Layer 3 of a small transformer language model trained on English Wikipedia (14 layers, counted from 0, width 128).
A neuron's activation on a vector x is SiLU(gate . x) times (in . x), where the dot is the dot product.

Input weights of the MLP neurons that the questions are about. A number n stands for (n - 500) times 0.00054.
n50 gate: 624,362,516,399,376,500,619,664,520,609,601,424,561,411,399,465,530,241,432,600,836,646,350,323,504,631,638,439,547,564,452,602,384,371,608,473,451,631,399,626,465,519,577,417,492,154,169,743,549,438,488,458,632,553,417,465,576,256,302,417,485,444,565,504,403,515,678,496,504,552,641,600,660,481,399,696,564,636,701,553,597,752,485,470,519,500,352,618,597,696,626,683,265,500,484,631,504,443,539,403,636,421,836,614,444,536,700,461,496,500,477,554,496,481,330,310,582,215,276,224,270,469,507,553,492,485,485,696
n67 gate: 680,520,580,475,650,355,666,640,521,538,496,732,562,592,424,567,557,451,564,422,582,599,533,551,430,517,436,635,433,464,354,673,467,439,517,435,549,765,317,562,492,429,421,768,690,597,366,259,378,429,504,349,183,399,926,323,749,619,476,472,723,577,406,480,355,731,529,725,614,470,416,484,344,595,296,504,537,483,635,321,429,539,533,398,521,784,538,437,467,508,670,377,452,685,146,454,668,422,399,524,617,512,431,475,291,358,450,604,583,385,521,652,552,558,355,516,765,246,457,638,360,141,226,459,369,205,364,492
n147 gate: 472,427,500,647,496,714,504,692,541,356,639,545,512,672,484,480,492,462,541,620,547,488,591,484,512,627,534,594,609,403,414,366,468,418,651,453,633,520,362,469,492,576,663,590,569,464,596,465,589,814,643,176,217,249,438,504,422,299,496,422,421,597,575,399,353,283,574,700,527,525,811,783,539,695,239,415,602,700,586,458,321,471,579,465,469,516,436,564,576,504,517,496,235,465,760,472,393,602,375,400,524,697,314,520,185,459,389,496,512,435,572,595,701,496,258,312,657,227,496,383,536,261,303,555,500,667,282,363
n173 gate: 524,707,520,424,403,545,460,546,698,424,883,566,547,644,560,412,696,436,701,641,358,552,635,427,421,484,696,429,488,183,459,317,668,422,516,297,445,471,458,500,559,444,305,508,585,593,331,347,457,158,404,406,488,473,508,621,563,500,500,601,484,519,700,679,523,488,590,425,574,679,561,377,472,440,620,346,144,584,704,408,257,356,441,687,409,404,556,192,500,306,571,465,400,500,517,389,496,731,689,562,476,759,601,642,631,388,349,361,540,504,552,690,546,405,560,343,306,550,651,504,342,318,256,453,469,484,588,661
n178 gate: 695,401,828,475,315,519,422,361,551,363,529,491,336,256,500,185,394,570,360,479,251,352,479,534,533,551,480,407,717,360,509,668,537,715,624,403,626,606,327,382,143,550,632,183,287,571,479,561,432,321,929,241,397,432,323,212,391,520,476,472,590,588,667,468,568,586,322,756,403,539,735,571,439,570,388,395,334,550,569,582,331,479,516,468,476,654,346,520,644,555,483,573,624,724,461,504,425,382,554,747,463,516,573,504,632,440,664,702,332,571,413,700,600,599,413,508,638,356,402,633,438,454,484,386,605,442,571,584
n237 gate: 220,351,369,234,638,370,838,79,513,857,406,473,347,358,470,241,720,623,509,598,398,333,256,539,666,403,550,475,465,363,571,343,375,534,401,664,483,407,527,729,317,650,354,438,778,548,331,500,538,578,547,357,504,621,580,331,462,674,651,584,543,583,492,412,458,474,643,157,458,635,535,607,538,414,603,443,744,603,259,608,513,336,453,563,500,604,383,422,620,696,739,453,558,704,464,346,207,289,257,417,513,446,517,596,729,433,581,607,543,492,453,496,667,551,539,441,656,405,296,374,611,592,479,432,500,350,603,296
n332 gate: 634,457,139,530,633,531,496,347,553,552,522,294,507,485,679,504,405,551,584,331,398,574,397,670,482,508,354,565,582,220,489,173,515,369,504,431,493,477,512,409,628,618,452,303,395,350,522,547,352,459,378,340,393,486,518,556,605,310,504,565,284,425,369,514,364,551,449,609,344,384,357,273,307,633,662,605,453,574,707,558,696,336,602,467,420,444,348,595,452,399,450,511,457,482,620,692,340,529,601,379,399,590,363,436,466,496,401,758,474,518,567,668,572,434,518,438,414,317,388,601,614,229,220,314,554,603,358,534
n342 gate: 477,460,565,489,533,607,601,565,391,685,357,364,586,523,485,784,389,267,399,351,478,290,571,408,665,217,525,340,748,335,562,385,462,455,421,419,526,353,559,470,639,591,334,488,584,592,523,370,360,470,406,481,508,438,467,447,607,754,529,474,436,665,578,507,650,373,589,266,652,228,699,406,467,331,500,557,356,545,567,357,534,422,627,651,589,398,686,464,677,385,563,530,540,541,92,304,587,648,572,544,234,635,496,550,508,430,455,609,515,583,549,560,386,279,417,474,542,317,482,434,620,285,207,608,504,647,431,363
n360 gate: 500,535,492,725,671,473,573,280,298,410,557,740,488,549,582,545,637,773,492,373,456,541,650,575,610,492,669,167,587,532,441,562,357,496,921,580,661,550,410,480,549,582,684,320,421,550,586,396,500,735,516,164,655,524,404,562,584,488,647,536,472,571,214,608,373,318,812,436,452,696,392,520,416,614,500,753,532,336,468,637,324,289,431,344,452,471,455,376,276,459,431,706,437,698,491,341,531,584,459,346,484,500,707,450,769,314,528,529,488,356,656,549,524,581,496,420,690,491,721,212,557,546,571,484,424,512,614,702
n401 gate: 590,639,524,508,603,566,656,572,363,461,418,726,411,500,784,661,415,400,516,378,690,473,484,344,562,488,466,496,171,341,492,659,449,438,480,136,462,492,397,535,539,461,355,556,401,524,709,642,603,678,402,370,551,504,450,468,558,581,496,405,741,413,573,278,333,759,431,431,512,292,361,402,458,629,406,631,550,716,658,344,531,516,686,485,558,516,579,463,379,373,315,763,394,508,389,367,406,323,216,542,453,492,698,735,275,289,500,601,648,507,606,310,473,395,285,273,492,496,537,557,395,619,462,315,462,590,489,243
n417 gate: 319,296,634,528,718,323,540,515,479,568,648,719,329,360,472,709,559,496,488,591,504,572,384,443,508,747,527,358,674,578,508,610,452,394,272,629,233,492,370,224,377,504,492,332,646,598,629,358,406,718,416,331,560,722,531,545,445,532,397,668,369,554,583,480,492,460,692,429,194,379,411,527,815,600,275,435,386,580,107,685,504,558,449,692,370,319,512,271,568,569,588,433,558,512,580,604,542,508,387,461,403,516,590,630,492,587,389,700,385,397,665,441,554,683,452,638,451,335,344,394,758,589,504,334,653,584,392,638
n469 gate: 436,472,470,753,574,229,307,439,452,699,403,478,575,585,351,551,858,487,426,544,366,853,639,801,399,613,667,724,560,758,443,569,521,442,690,541,645,708,323,433,483,234,542,539,419,436,598,658,446,692,618,508,458,521,484,436,575,442,584,266,601,361,421,417,275,383,624,529,305,610,509,390,367,618,254,410,599,360,712,429,247,417,521,347,658,470,508,428,449,551,558,487,586,538,562,799,411,396,560,414,394,365,241,599,418,517,865,365,383,516,640,546,307,609,529,604,440,901,640,475,567,509,385,246,413,466,569,551
n470 gate: 504,531,467,508,582,394,612,636,537,734,387,479,432,504,468,338,266,526,542,441,408,572,320,590,456,496,442,456,259,582,392,664,633,698,367,599,583,541,483,329,760,516,339,648,455,664,748,785,649,724,617,362,573,300,496,581,362,448,489,394,416,250,544,299,305,723,504,385,464,572,435,469,778,492,374,484,496,520,536,339,629,375,647,496,297,460,225,419,589,934,441,381,605,277,411,641,496,342,825,465,378,305,465,500,450,412,668,460,488,504,447,336,621,572,492,274,471,649,596,397,676,475,418,476,619,379,469,288
n478 gate: 516,448,366,574,541,577,542,735,684,504,364,468,527,488,332,481,504,599,560,194,262,473,473,401,292,333,504,515,527,417,576,457,356,668,349,534,447,460,618,473,612,422,508,369,594,587,508,367,727,324,721,401,496,425,500,653,527,408,485,406,800,553,599,667,654,389,489,492,606,528,288,805,294,748,339,260,424,620,492,529,229,444,232,511,573,368,403,552,469,630,353,473,463,462,304,399,347,420,469,362,492,470,360,614,476,633,323,550,435,456,434,473,556,265,349,291,720,422,794,519,504,429,560,745,622,504,679,465
n480 gate: 445,492,520,300,557,552,480,455,480,406,390,383,508,292,302,591,415,704,439,418,411,484,332,556,800,508,723,612,440,435,504,488,555,446,492,258,662,661,397,299,403,524,422,400,572,612,536,600,427,456,586,273,272,351,680,782,335,512,511,248,484,572,844,454,747,407,592,430,504,586,393,466,616,586,361,540,654,669,415,488,649,301,671,650,473,398,322,399,320,612,570,868,432,450,467,860,357,392,512,659,472,542,584,560,355,329,527,422,321,582,595,613,374,469,520,523,663,446,530,465,601,640,538,252,539,496,470,619
n50 in: 537,671,462,566,379,414,311,615,534,488,343,487,467,504,379,276,573,333,521,272,414,549,817,732,364,487,584,756,433,380,756,517,525,423,608,496,346,262,274,704,512,562,521,449,529,593,608,561,290,772,330,451,421,500,560,349,597,561,728,419,381,516,341,540,468,308,524,361,601,440,542,452,394,591,319,601,549,430,317,530,28,637,484,411,647,517,762,437,384,466,448,402,600,541,774,302,464,553,295,588,246,480,234,534,432,504,414,463,471,315,546,303,649,644,430,415,596,465,708,431,541,597,315,729,378,694,659,303
n67 in: 702,644,544,243,604,429,520,481,378,353,528,496,543,338,604,476,442,576,573,438,535,645,539,452,390,378,485,683,504,370,410,592,429,449,488,357,317,528,297,457,727,638,472,589,596,588,496,473,384,324,389,298,353,538,820,300,837,617,470,681,555,488,372,419,213,594,341,667,515,661,424,485,399,591,372,564,349,243,558,396,682,467,508,543,258,766,548,432,654,504,761,266,572,496,247,382,553,325,572,527,528,473,423,685,545,385,421,476,626,474,436,504,546,425,358,422,672,467,568,620,598,219,370,438,434,338,352,168
n147 in: 566,526,755,554,496,489,823,348,568,178,295,568,446,403,687,523,264,599,484,693,439,266,496,413,673,536,325,295,559,283,460,445,593,633,427,432,576,667,658,500,531,295,685,532,343,590,543,348,639,578,338,318,477,601,560,543,447,584,544,699,527,481,470,508,579,416,481,527,697,601,669,433,508,604,597,563,591,399,489,325,639,372,534,428,511,384,403,537,442,586,821,443,381,340,443,600,552,325,399,519,294,504,519,209,722,436,542,527,558,518,438,492,658,677,647,568,367,529,496,689,715,689,605,302,420,461,593,793
n173 in: 430,526,532,566,655,533,589,489,708,558,543,348,508,376,277,512,466,290,284,516,642,535,461,290,647,480,526,611,535,602,432,453,375,405,372,713,679,623,455,458,304,415,632,186,858,626,387,424,666,629,356,660,302,391,534,665,302,312,419,553,569,500,550,413,564,519,595,496,698,565,504,586,381,635,593,701,390,667,538,378,690,656,646,500,603,784,352,489,399,374,700,607,620,385,557,608,571,637,559,481,719,658,557,642,364,617,612,446,562,511,465,546,692,299,736,454,465,422,235,375,392,741,477,443,447,500,411,370
n178 in: 511,619,659,518,550,627,609,402,436,420,584,399,648,638,592,489,511,481,552,326,593,471,554,489,626,253,437,328,268,662,433,496,533,475,376,596,521,519,923,389,370,387,402,485,555,467,771,361,553,353,376,468,555,666,574,415,543,615,362,560,630,740,414,582,521,554,596,443,479,204,327,441,568,620,466,541,425,281,514,672,424,421,471,343,328,610,511,548,536,338,496,504,447,414,550,261,636,461,610,556,672,507,695,352,515,432,453,442,493,514,602,604,560,370,493,325,599,753,386,333,377,688,475,317,607,264,643,640
n237 in: 373,371,198,317,508,634,922,598,555,431,565,378,403,480,660,758,267,431,643,462,496,374,330,321,553,554,653,544,286,646,756,604,426,408,198,332,232,416,316,592,443,630,472,346,698,529,496,548,599,500,557,476,451,567,524,232,568,375,457,548,524,512,572,416,610,669,584,239,520,236,521,668,548,285,712,297,488,569,588,671,533,534,512,568,396,635,463,523,443,603,440,500,366,420,389,561,488,484,558,567,443,457,476,819,308,116,617,736,379,391,459,347,547,431,602,436,545,530,357,261,565,380,595,472,632,581,477,368
n332 in: 427,441,379,500,825,366,584,393,448,408,631,504,336,608,283,700,466,500,322,293,515,641,370,770,386,508,474,572,589,433,441,402,488,334,462,361,523,555,452,288,336,442,600,280,325,332,632,485,275,651,419,395,381,411,601,714,598,310,467,788,256,437,508,395,463,477,519,583,489,560,570,349,352,335,752,672,500,500,711,544,684,397,435,665,621,461,376,507,370,445,431,439,404,511,399,814,345,470,465,478,473,511,612,469,319,520,584,427,511,635,446,606,481,657,435,364,667,399,383,647,702,363,399,242,590,546,375,574
n342 in: 441,522,781,628,689,687,481,702,476,360,418,328,577,469,465,527,504,339,768,423,473,392,454,559,720,528,590,366,716,496,328,377,656,267,383,588,439,388,496,419,631,644,457,731,756,504,469,454,405,429,496,534,547,372,455,555,801,454,437,420,465,677,469,599,707,554,755,213,691,293,760,608,400,267,617,528,264,535,504,500,477,500,546,656,715,570,594,478,333,567,598,623,575,377,189,477,563,599,586,609,453,466,367,646,328,411,670,609,616,552,629,546,560,423,419,553,579,356,448,511,527,350,274,527,496,613,500,693
n360 in: 404,372,438,584,559,518,424,434,559,351,366,449,337,485,465,400,673,520,547,599,285,652,473,605,534,296,529,601,411,696,402,605,446,429,363,567,661,387,360,361,651,248,721,391,682,407,435,755,850,469,839,470,393,685,113,604,631,361,467,619,538,648,594,556,463,406,567,410,552,468,593,603,496,603,655,415,455,538,575,448,462,539,334,586,496,565,427,569,550,597,596,519,404,639,492,310,566,507,450,320,554,722,470,411,539,362,492,473,261,755,435,515,474,652,405,474,697,315,486,489,402,562,382,775,384,694,540,392
n401 in: 459,525,424,470,402,676,737,360,485,470,355,684,614,627,556,579,430,417,615,438,695,441,659,382,478,634,457,537,327,608,496,470,399,526,496,420,785,607,387,603,685,444,507,370,160,489,455,577,525,553,455,504,493,410,587,379,431,518,472,489,755,334,548,325,265,563,420,401,704,298,606,411,236,686,360,697,416,403,643,453,493,596,426,595,548,504,496,457,541,213,367,574,579,504,516,329,468,496,391,385,372,355,605,769,412,157,474,433,666,560,290,526,540,330,448,270,489,614,603,558,445,504,471,368,628,522,353,349
n417 in: 626,331,585,721,441,320,546,496,614,596,782,579,504,423,435,722,504,354,472,678,624,591,618,601,473,418,500,369,616,426,524,651,446,305,416,575,500,516,272,270,303,634,607,367,620,694,608,522,347,658,443,560,259,515,437,504,605,349,340,574,545,470,526,265,537,466,871,504,582,516,651,603,575,633,230,450,470,546,552,532,469,606,360,448,470,316,512,340,641,756,684,342,482,534,468,569,504,463,246,456,527,441,437,554,441,563,504,614,496,311,642,489,489,591,340,571,512,170,522,590,720,737,289,395,612,530,361,608
n469 in: 315,419,305,796,597,262,229,485,566,536,404,574,682,725,250,456,815,466,347,151,559,699,548,696,568,702,716,630,480,706,463,545,645,472,604,543,500,512,433,453,484,304,464,611,330,520,589,402,441,706,472,504,576,687,406,464,480,464,443,286,591,345,516,336,438,421,567,563,406,546,265,358,401,604,333,366,465,472,559,471,496,430,607,461,709,404,484,481,456,589,538,468,569,437,403,568,296,347,423,392,444,422,379,500,389,521,906,472,285,397,568,421,477,619,388,398,532,804,622,363,619,472,446,137,504,524,562,500
n470 in: 593,640,482,323,634,510,609,415,354,464,504,434,493,560,532,493,483,624,595,316,433,567,592,406,426,456,483,479,310,462,427,399,461,671,493,545,528,369,441,556,465,698,149,591,529,547,386,587,476,726,273,514,390,438,396,367,733,458,406,617,444,541,476,320,387,514,538,437,410,763,284,371,573,627,625,507,705,589,465,645,723,339,409,663,584,482,714,402,518,352,496,447,397,545,601,412,490,479,511,565,364,541,154,301,649,504,662,436,496,429,646,307,665,560,645,594,489,433,594,500,732,414,631,598,451,649,445,421
n478 in: 432,462,739,381,477,661,591,508,406,424,679,738,457,329,504,320,524,555,521,483,260,362,393,593,595,226,523,414,307,589,463,245,500,727,305,570,457,602,613,590,539,412,552,378,508,666,388,512,387,512,448,480,488,469,403,645,336,394,587,682,587,515,567,298,847,429,422,473,457,321,448,676,461,306,570,435,340,392,531,776,516,327,669,508,614,328,428,561,468,565,742,524,458,421,362,365,664,445,372,373,440,635,702,707,631,397,543,512,820,390,696,839,550,682,532,555,367,290,530,695,540,468,627,575,770,440,485,444
n480 in: 549,421,409,444,583,528,104,314,285,627,608,408,699,254,331,425,515,405,688,338,573,541,707,379,474,362,507,562,436,615,377,217,507,551,567,464,354,344,652,533,482,481,660,466,380,296,455,566,572,556,318,303,537,421,478,233,474,632,309,504,566,666,394,569,428,717,351,723,587,484,281,364,610,304,454,530,555,675,431,500,504,366,426,384,430,612,489,560,507,285,488,500,471,639,359,589,700,343,481,357,504,565,649,557,523,473,736,374,670,585,448,496,565,470,541,434,707,355,384,449,500,553,410,324,504,545,593,410

Each question shows a token from some text and the vector x that enters the MLP there. A number n stands for (n - 500) times 0.0062.

" Her": 424,492,552,639,580,633,375,560,435,427,364,624,571,591,332,532,470,445,577,429,584,554,541,549,555,421,469,551,558,301,694,471,349,473,472,404,456,417,410,336,546,268,515,685,449,545,408,665,644,510,533,320,699,570,553,689,493,566,503,334,439,516,420,475,507,537,418,699,502,538,614,567,470,402,441,322,412,351,582,588,631,378,385,307,529,601,512,623,548,579,611,479,518,692,671,485,424,647,521,596,280,447,600,408,368,320,524,431,684,510,498,552,474,328,524,754,510,442,282,448,513,764,541,617,687,550,425,651
Which of these neurons fires most? n237

"ing": 356,520,371,486,545,442,505,474,281,512,445,576,704,458,446,407,490,453,348,567,420,375,527,510,413,521,376,483,531,403,629,634,303,708,506,555,451,269,295,473,690,548,390,601,392,552,531,646,620,512,639,567,566,419,491,505,424,419,547,653,478,526,436,415,623,304,617,684,520,692,445,618,485,678,440,545,340,436,484,653,605,387,442,725,560,529,553,487,472,494,563,498,509,455,530,430,538,506,532,447,381,463,571,492,468,498,574,197,648,526,582,350,489,479,527,365,639,425,332,580,296,472,801,408,867,492,348,558
Which of these neurons fires most? n478

" ==\n\n": 583,473,365,538,413,638,606,517,491,487,690,513,522,427,542,607,586,264,457,326,525,512,319,324,575,231,399,642,653,370,485,606,453,612,579,603,503,359,233,607,568,450,309,722,408,566,457,704,484,547,608,549,450,459,620,555,521,438,565,511,387,689,505,587,431,562,608,498,657,291,381,419,407,394,290,535,434,697,556,681,516,378,550,677,389,454,523,414,446,547,637,620,462,621,613,401,578,516,585,424,651,465,397,337,360,473,451,554,480,498,537,485,571,384,662,354,489,343,490,387,423,636,322,555,584,524,456,633
Which of these neurons fires most? n342

".": 560,462,310,730,412,586,525,615,413,562,489,568,631,554,430,480,565,419,476,547,300,456,638,486,587,328,541,726,540,474,567,811,315,662,494,495,488,362,286,600,524,448,622,744,643,613,312,565,572,425,530,466,536,560,522,658,462,344,377,652,462,549,492,522,422,422,369,516,449,408,415,477,177,364,485,416,454,399,570,530,633,370,481,734,585,576,653,482,546,464,625,546,412,535,657,381,554,462,746,509,549,521,602,536,466,542,446,527,488,515,538,374,444,468,626,341,541,453,411,414,527,677,563,327,578,444,458,619
Which of these neurons fires most? n173

" Des": 475,636,416,599,613,322,643,527,463,423,340,556,405,546,309,629,667,526,459,518,275,610,500,519,436,425,502,595,491,449,628,591,490,529,453,467,540,501,375,604,621,605,416,541,296,570,537,393,463,395,581,529,430,414,530,448,332,315,470,425,246,538,530,384,443,473,542,480,666,511,413,535,691,317,365,544,350,526,727,419,557,370,383,435,517,591,612,586,514,375,755,366,484,736,682,337,407,481,461,430,432,409,450,390,239,412,450,505,566,570,531,527,306,433,532,584,549,372,259,382,611,683,515,603,621,565,529,550
Which of these neurons fires most? n178

"ested": 557,563,456,646,732,404,597,456,435,327,531,574,436,397,561,384,590,371,416,523,368,506,510,481,469,366,510,585,682,215,446,374,388,599,467,410,491,369,390,505,519,277,444,546,436,579,486,496,462,520,515,529,664,651,478,581,298,439,473,470,392,726,655,411,480,468,574,566,516,442,548,636,531,527,513,378,232,625,479,664,643,376,460,355,489,533,520,469,320,391,596,587,414,508,619,372,532,463,782,490,488,469,427,417,418,477,583,349,524,556,434,492,578,473,793,287,864,436,401,652,227,473,689,335,538,500,517,602
The two highest activations, in order: n173, n178

" the": 647,798,481,531,526,482,494,371,391,543,469,566,550,481,551,634,363,399,353,505,523,563,657,369,465,383,633,549,471,297,669,553,353,569,602,509,434,347,416,556,557,449,440,700,487,470,417,555,455,562,757,612,473,586,570,399,431,419,486,579,583,576,461,500,476,358,478,716,540,269,497,638,387,530,523,456,375,441,532,696,451,363,462,554,623,548,580,602,428,541,619,356,580,420,528,344,583,690,690,498,465,123,325,293,343,551,414,413,540,447,523,527,389,449,634,443,428,488,465,493,488,723,559,623,557,646,342,562
Which of these neurons fires most? n480

" History": 280,594,287,754,504,494,549,440,590,515,698,531,381,313,510,456,487,329,432,374,398,556,724,376,359,385,475,520,546,592,600,293,381,740,412,424,433,453,374,482,617,483,534,616,423,580,473,554,501,432,476,640,548,433,505,413,326,284,291,451,566,587,665,601,423,436,754,498,512,494,588,562,396,478,357,338,366,546,690,589,556,208,534,410,247,569,423,452,351,750,587,370,607,500,555,405,518,507,563,601,480,402,544,662,280,467,581,552,675,469,472,461,566,380,620,346,679,433,467,479,399,648,554,551,471,415,400,561
The most active neuron and its activation: n478, at about 0.56

"ter": 614,536,376,543,673,664,425,518,388,488,444,490,541,456,496,569,360,433,185,630,448,507,589,512,571,447,440,590,665,388,487,391,510,474,421,486,516,305,295,494,449,378,513,541,456,552,501,595,438,318,606,557,731,751,655,647,411,469,523,340,469,503,402,418,499,525,585,483,534,506,530,564,424,572,416,451,520,510,326,649,553,225,494,670,386,580,564,527,603,502,542,557,542,541,444,556,475,395,600,559,438,449,521,236,485,297,511,360,577,479,449,405,419,254,649,602,443,398,379,370,631,442,903,520,734,461,456,602
The three highest activations, in order: n50, n401, n469

" success": 499,518,261,507,735,556,416,524,543,484,482,587,428,485,538,620,458,368,446,501,584,616,462,482,504,386,411,493,575,369,607,612,270,611,638,548,482,400,259,589,479,284,715,548,396,467,560,536,560,422,501,564,645,338,540,486,337,439,503,778,422,630,579,598,348,433,367,359,407,341,650,530,562,396,445,388,512,527,521,502,540,153,435,582,442,523,457,439,371,337,615,576,326,311,634,370,511,370,683,728,539,424,466,379,348,516,526,517,625,595,412,398,267,550,525,450,547,362,403,418,290,570,501,485,563,609,437,388
Which of these neurons fires most? n469

" (": 597,790,424,559,448,401,558,641,350,497,533,705,482,426,382,427,422,385,387,609,471,592,696,409,445,365,540,702,645,332,600,523,435,618,443,641,346,453,296,653,536,536,625,682,556,502,554,490,631,514,623,591,527,332,571,552,508,447,444,644,390,473,519,592,548,581,528,515,461,298,290,622,505,452,402,446,504,666,363,518,654,199,442,443,404,525,559,503,477,344,581,476,586,468,696,596,511,524,600,517,486,597,562,369,619,338,736,445,566,499,532,605,451,457,508,547,415,431,523,415,341,725,628,477,658,544,484,705
Which of these neurons fires most? n332

" an": 724,522,442,599,559,491,435,461,374,399,347,616,637,298,545,551,491,392,440,548,443,567,457,252,531,274,649,617,448,264,625,591,659,374,654,588,411,403,374,572,552,448,514,610,492,478,475,429,658,485,589,400,355,631,563,403,364,465,580,425,533,702,443,400,411,378,543,558,437,269,440,613,511,451,394,592,346,600,470,500,527,291,260,512,752,591,443,515,297,516,529,421,574,477,526,451,538,625,627,573,352,377,253,463,320,417,431,471,469,523,567,632,565,387,638,488,437,447,500,353,632,644,618,476,565,643,271,677
Which of these neurons fires most? n342

" under": 613,477,386,492,440,356,464,389,622,496,404,432,362,570,480,675,545,427,414,368,339,517,359,400,464,410,497,704,466,249,532,451,468,632,522,615,497,507,326,646,810,446,509,617,326,495,501,608,578,430,570,490,337,584,673,559,408,558,448,543,478,133,559,398,400,365,718,652,588,466,293,471,631,439,460,363,494,419,479,519,609,537,419,546,630,495,594,517,207,374,586,422,445,435,545,564,495,580,622,630,667,557,559,488,530,447,543,504,426,536,481,658,290,346,767,367,544,276,356,426,387,464,673,393,491,366,476,600
The two highest activations, in order: n332, n342

"ure": 382,627,375,572,555,283,483,618,492,518,589,473,586,408,444,390,449,367,366,619,554,495,461,364,539,425,483,584,664,574,395,364,599,560,357,382,481,274,426,429,495,565,429,574,406,727,652,465,518,233,498,635,474,354,567,501,578,358,334,695,519,501,444,361,812,377,639,589,612,448,653,642,668,503,418,425,431,334,650,625,649,489,459,512,387,772,606,446,313,362,560,387,450,490,420,550,560,508,543,707,506,516,438,534,242,395,526,354,636,490,493,496,473,507,604,558,402,364,386,539,506,611,670,470,611,431,292,584
The most active neuron and its activation: n173, at about 0.28

"k": 437,523,508,569,524,324,384,471,510,405,516,514,527,407,462,552,452,441,574,653,527,489,609,546,347,384,536,418,340,486,495,772,536,541,440,452,417,311,354,328,599,524,550,353,583,409,619,635,426,142,668,663,388,595,537,638,602,502,286,583,398,448,283,521,346,349,588,537,476,407,521,435,463,585,290,586,438,716,581,552,490,412,389,556,424,659,570,609,560,510,576,452,715,489,665,333,512,527,565,421,631,490,616,423,351,477,660,242,584,504,375,348,442,321,453,460,173,398,282,553,384,455,585,607,449,401,413,514
Which of these neurons fires most? n147

" in": 562,574,503,586,641,673,542,244,379,414,591,641,662,393,405,426,479,405,314,491,318,479,484,327,430,534,567,631,432,298,638,738,322,741,527,691,466,385,410,600,470,478,660,606,381,511,518,390,643,491,603,514,348,521,613,529,480,503,633,762,537,432,590,427,518,495,530,567,412,570,415,606,491,381,384,421,437,409,397,524,573,461,410,621,562,553,631,414,307,547,645,435,589,535,535,470,452,511,741,590,360,375,528,432,441,510,496,489,602,588,369,666,228,535,550,399,495,571,329,467,469,588,613,533,389,613,591,740
Which of these neurons fires most? n342

" playing": 562,442,412,493,662,461,518,519,473,542,418,582,578,481,435,362,531,367,328,503,553,475,524,288,451,509,531,437,485,297,674,595,555,827,490,439,365,466,474,576,423,497,519,603,345,529,650,617,693,522,485,641,577,375,499,619,373,590,391,460,517,433,545,568,524,432,606,458,456,433,448,739,531,615,418,324,300,369,382,480,597,275,352,573,611,402,598,494,381,462,631,699,482,381,478,395,646,295,622,489,451,493,407,359,195,545,647,439,601,559,454,672,437,443,558,424,690,241,267,420,476,634,601,486,672,444,458,393
Which of these neurons fires most? n478

",": 552,529,350,589,415,467,618,486,333,505,462,692,550,504,320,415,416,333,444,627,532,533,711,489,548,636,512,700,485,424,673,624,437,627,474,544,416,434,331,616,560,595,425,688,689,484,543,512,563,361,540,355,407,582,545,568,598,254,654,615,426,537,479,497,441,433,548,604,445,346,282,513,383,394,570,467,306,564,484,723,587,308,488,610,423,538,581,449,468,661,496,524,619,538,508,274,681,396,673,514,587,506,466,376,504,432,417,407,503,517,442,651,286,507,521,378,497,616,445,550,470,590,551,322,699,525,334,636
The two highest activations, in order: n67, n147

" ==\n": 498,486,341,604,491,568,531,459,481,549,746,525,444,450,525,533,587,392,471,389,434,608,446,406,564,364,486,663,527,417,485,614,437,606,569,659,519,406,276,559,591,568,394,774,492,503,410,639,432,537,595,505,401,489,604,727,523,340,696,669,480,756,488,532,369,599,596,569,615,247,413,375,385,407,277,493,449,637,616,701,520,282,388,636,391,453,559,385,496,505,665,611,442,591,636,505,598,556,673,513,734,478,356,369,352,468,545,540,423,466,518,566,644,444,527,339,489,420,428,377,470,651,420,473,537,406,465,670
Which of these neurons fires most? n173

"ota": 500,721,518,555,641,587,414,341,421,579,587,466,622,483,448,442,582,493,590,668,543,401,537,322,383,455,429,579,571,520,648,537,543,556,488,468,515,522,270,255,505,669,616,594,341,595,406,388,458,478,665,560,545,661,604,501,469,416,548,463,438,555,450,523,375,345,295,495,545,506,504,609,398,443,460,372,412,431,301,661,600,313,574,425,630,638,653,446,404,431,559,550,609,430,699,437,647,389,640,511,456,602,529,244,322,358,596,401,686,568,439,460,340,523,454,352,350,467,464,576,603,561,558,449,817,586,529,591
The most active neuron and its activation: n237, at about 0.098

"A": 575,698,469,528,505,564,418,466,423,547,480,503,600,354,570,493,686,472,429,605,633,600,502,386,378,354,524,608,608,390,624,531,329,488,422,576,462,277,418,491,612,470,475,481,415,609,421,363,530,384,519,287,532,522,590,679,318,472,519,512,508,749,297,451,465,462,217,590,510,651,437,619,400,201,397,472,368,442,333,543,515,433,541,565,429,592,652,459,516,348,617,412,542,489,617,664,558,644,462,443,592,469,338,307,358,502,550,422,563,572,582,274,298,343,550,445,681,455,493,542,520,629,543,521,535,385,328,779
The two highest activations, in order: n237, n401

" of": 431,678,374,396,605,549,592,421,478,494,430,545,592,385,232,533,601,433,437,484,401,520,530,425,493,470,553,669,498,224,696,736,459,666,512,598,495,396,317,671,469,308,457,562,446,492,485,425,690,597,511,617,354,442,503,713,613,390,580,436,466,466,603,426,474,397,429,413,575,382,390,575,464,547,416,425,339,431,430,614,464,421,386,647,675,513,490,563,398,482,487,435,638,474,390,403,500,591,735,506,599,305,512,235,549,483,591,326,546,510,425,524,439,631,528,389,562,380,404,386,285,552,689,501,555,576,569,736
The most active neuron and its activation: n417, at about 0.13

" a": 681,616,383,534,492,458,504,359,305,481,414,597,567,362,501,592,405,425,502,516,532,486,492,303,463,264,645,618,477,305,539,621,618,597,614,601,432,298,285,404,525,544,540,592,504,444,471,546,523,480,591,342,445,615,559,544,372,687,515,560,534,692,546,503,489,339,415,586,458,288,321,600,517,307,542,466,358,552,481,562,609,350,339,648,765,548,499,512,217,680,532,389,523,433,528,518,630,494,577,518,491,355,274,356,407,456,480,478,434,530,541,576,446,453,600,467,532,429,347,317,575,700,603,541,570,700,334,716
The most active neuron and its activation: n480, at about 0.28

"47": 414,584,435,599,415,592,493,546,450,441,694,578,403,442,404,367,447,371,465,406,444,674,425,438,472,503,597,490,570,453,499,563,473,417,470,431,589,380,333,390,451,515,349,609,488,679,574,404,449,636,507,701,444,662,357,602,333,268,546,421,422,452,576,488,266,342,597,541,406,428,399,483,418,390,443,523,443,444,604,675,506,132,544,719,517,653,673,400,370,603,518,398,520,576,685,352,621,427,533,538,544,409,548,390,631,353,503,553,603,635,496,472,489,315,381,403,444,320,423,530,518,644,622,205,728,515,473,527
Which of these neurons fires most? n417

" She": 451,596,399,650,670,574,462,236,587,533,434,456,536,463,310,493,507,423,427,377,569,404,588,546,567,559,371,639,329,377,606,425,340,684,531,268,423,369,390,454,704,374,501,552,548,573,602,531,643,462,566,390,575,375,665,446,479,398,437,513,576,465,367,576,447,453,462,566,442,447,435,577,513,322,385,530,535,460,547,737,694,405,420,464,432,494,470,500,487,542,712,603,601,579,770,558,638,599,375,520,271,504,460,428,321,479,502,406,685,636,524,523,594,480,576,640,488,348,323,349,686,593,589,541,545,783,360,664
The most active neuron and its activation: n480, at about 0.38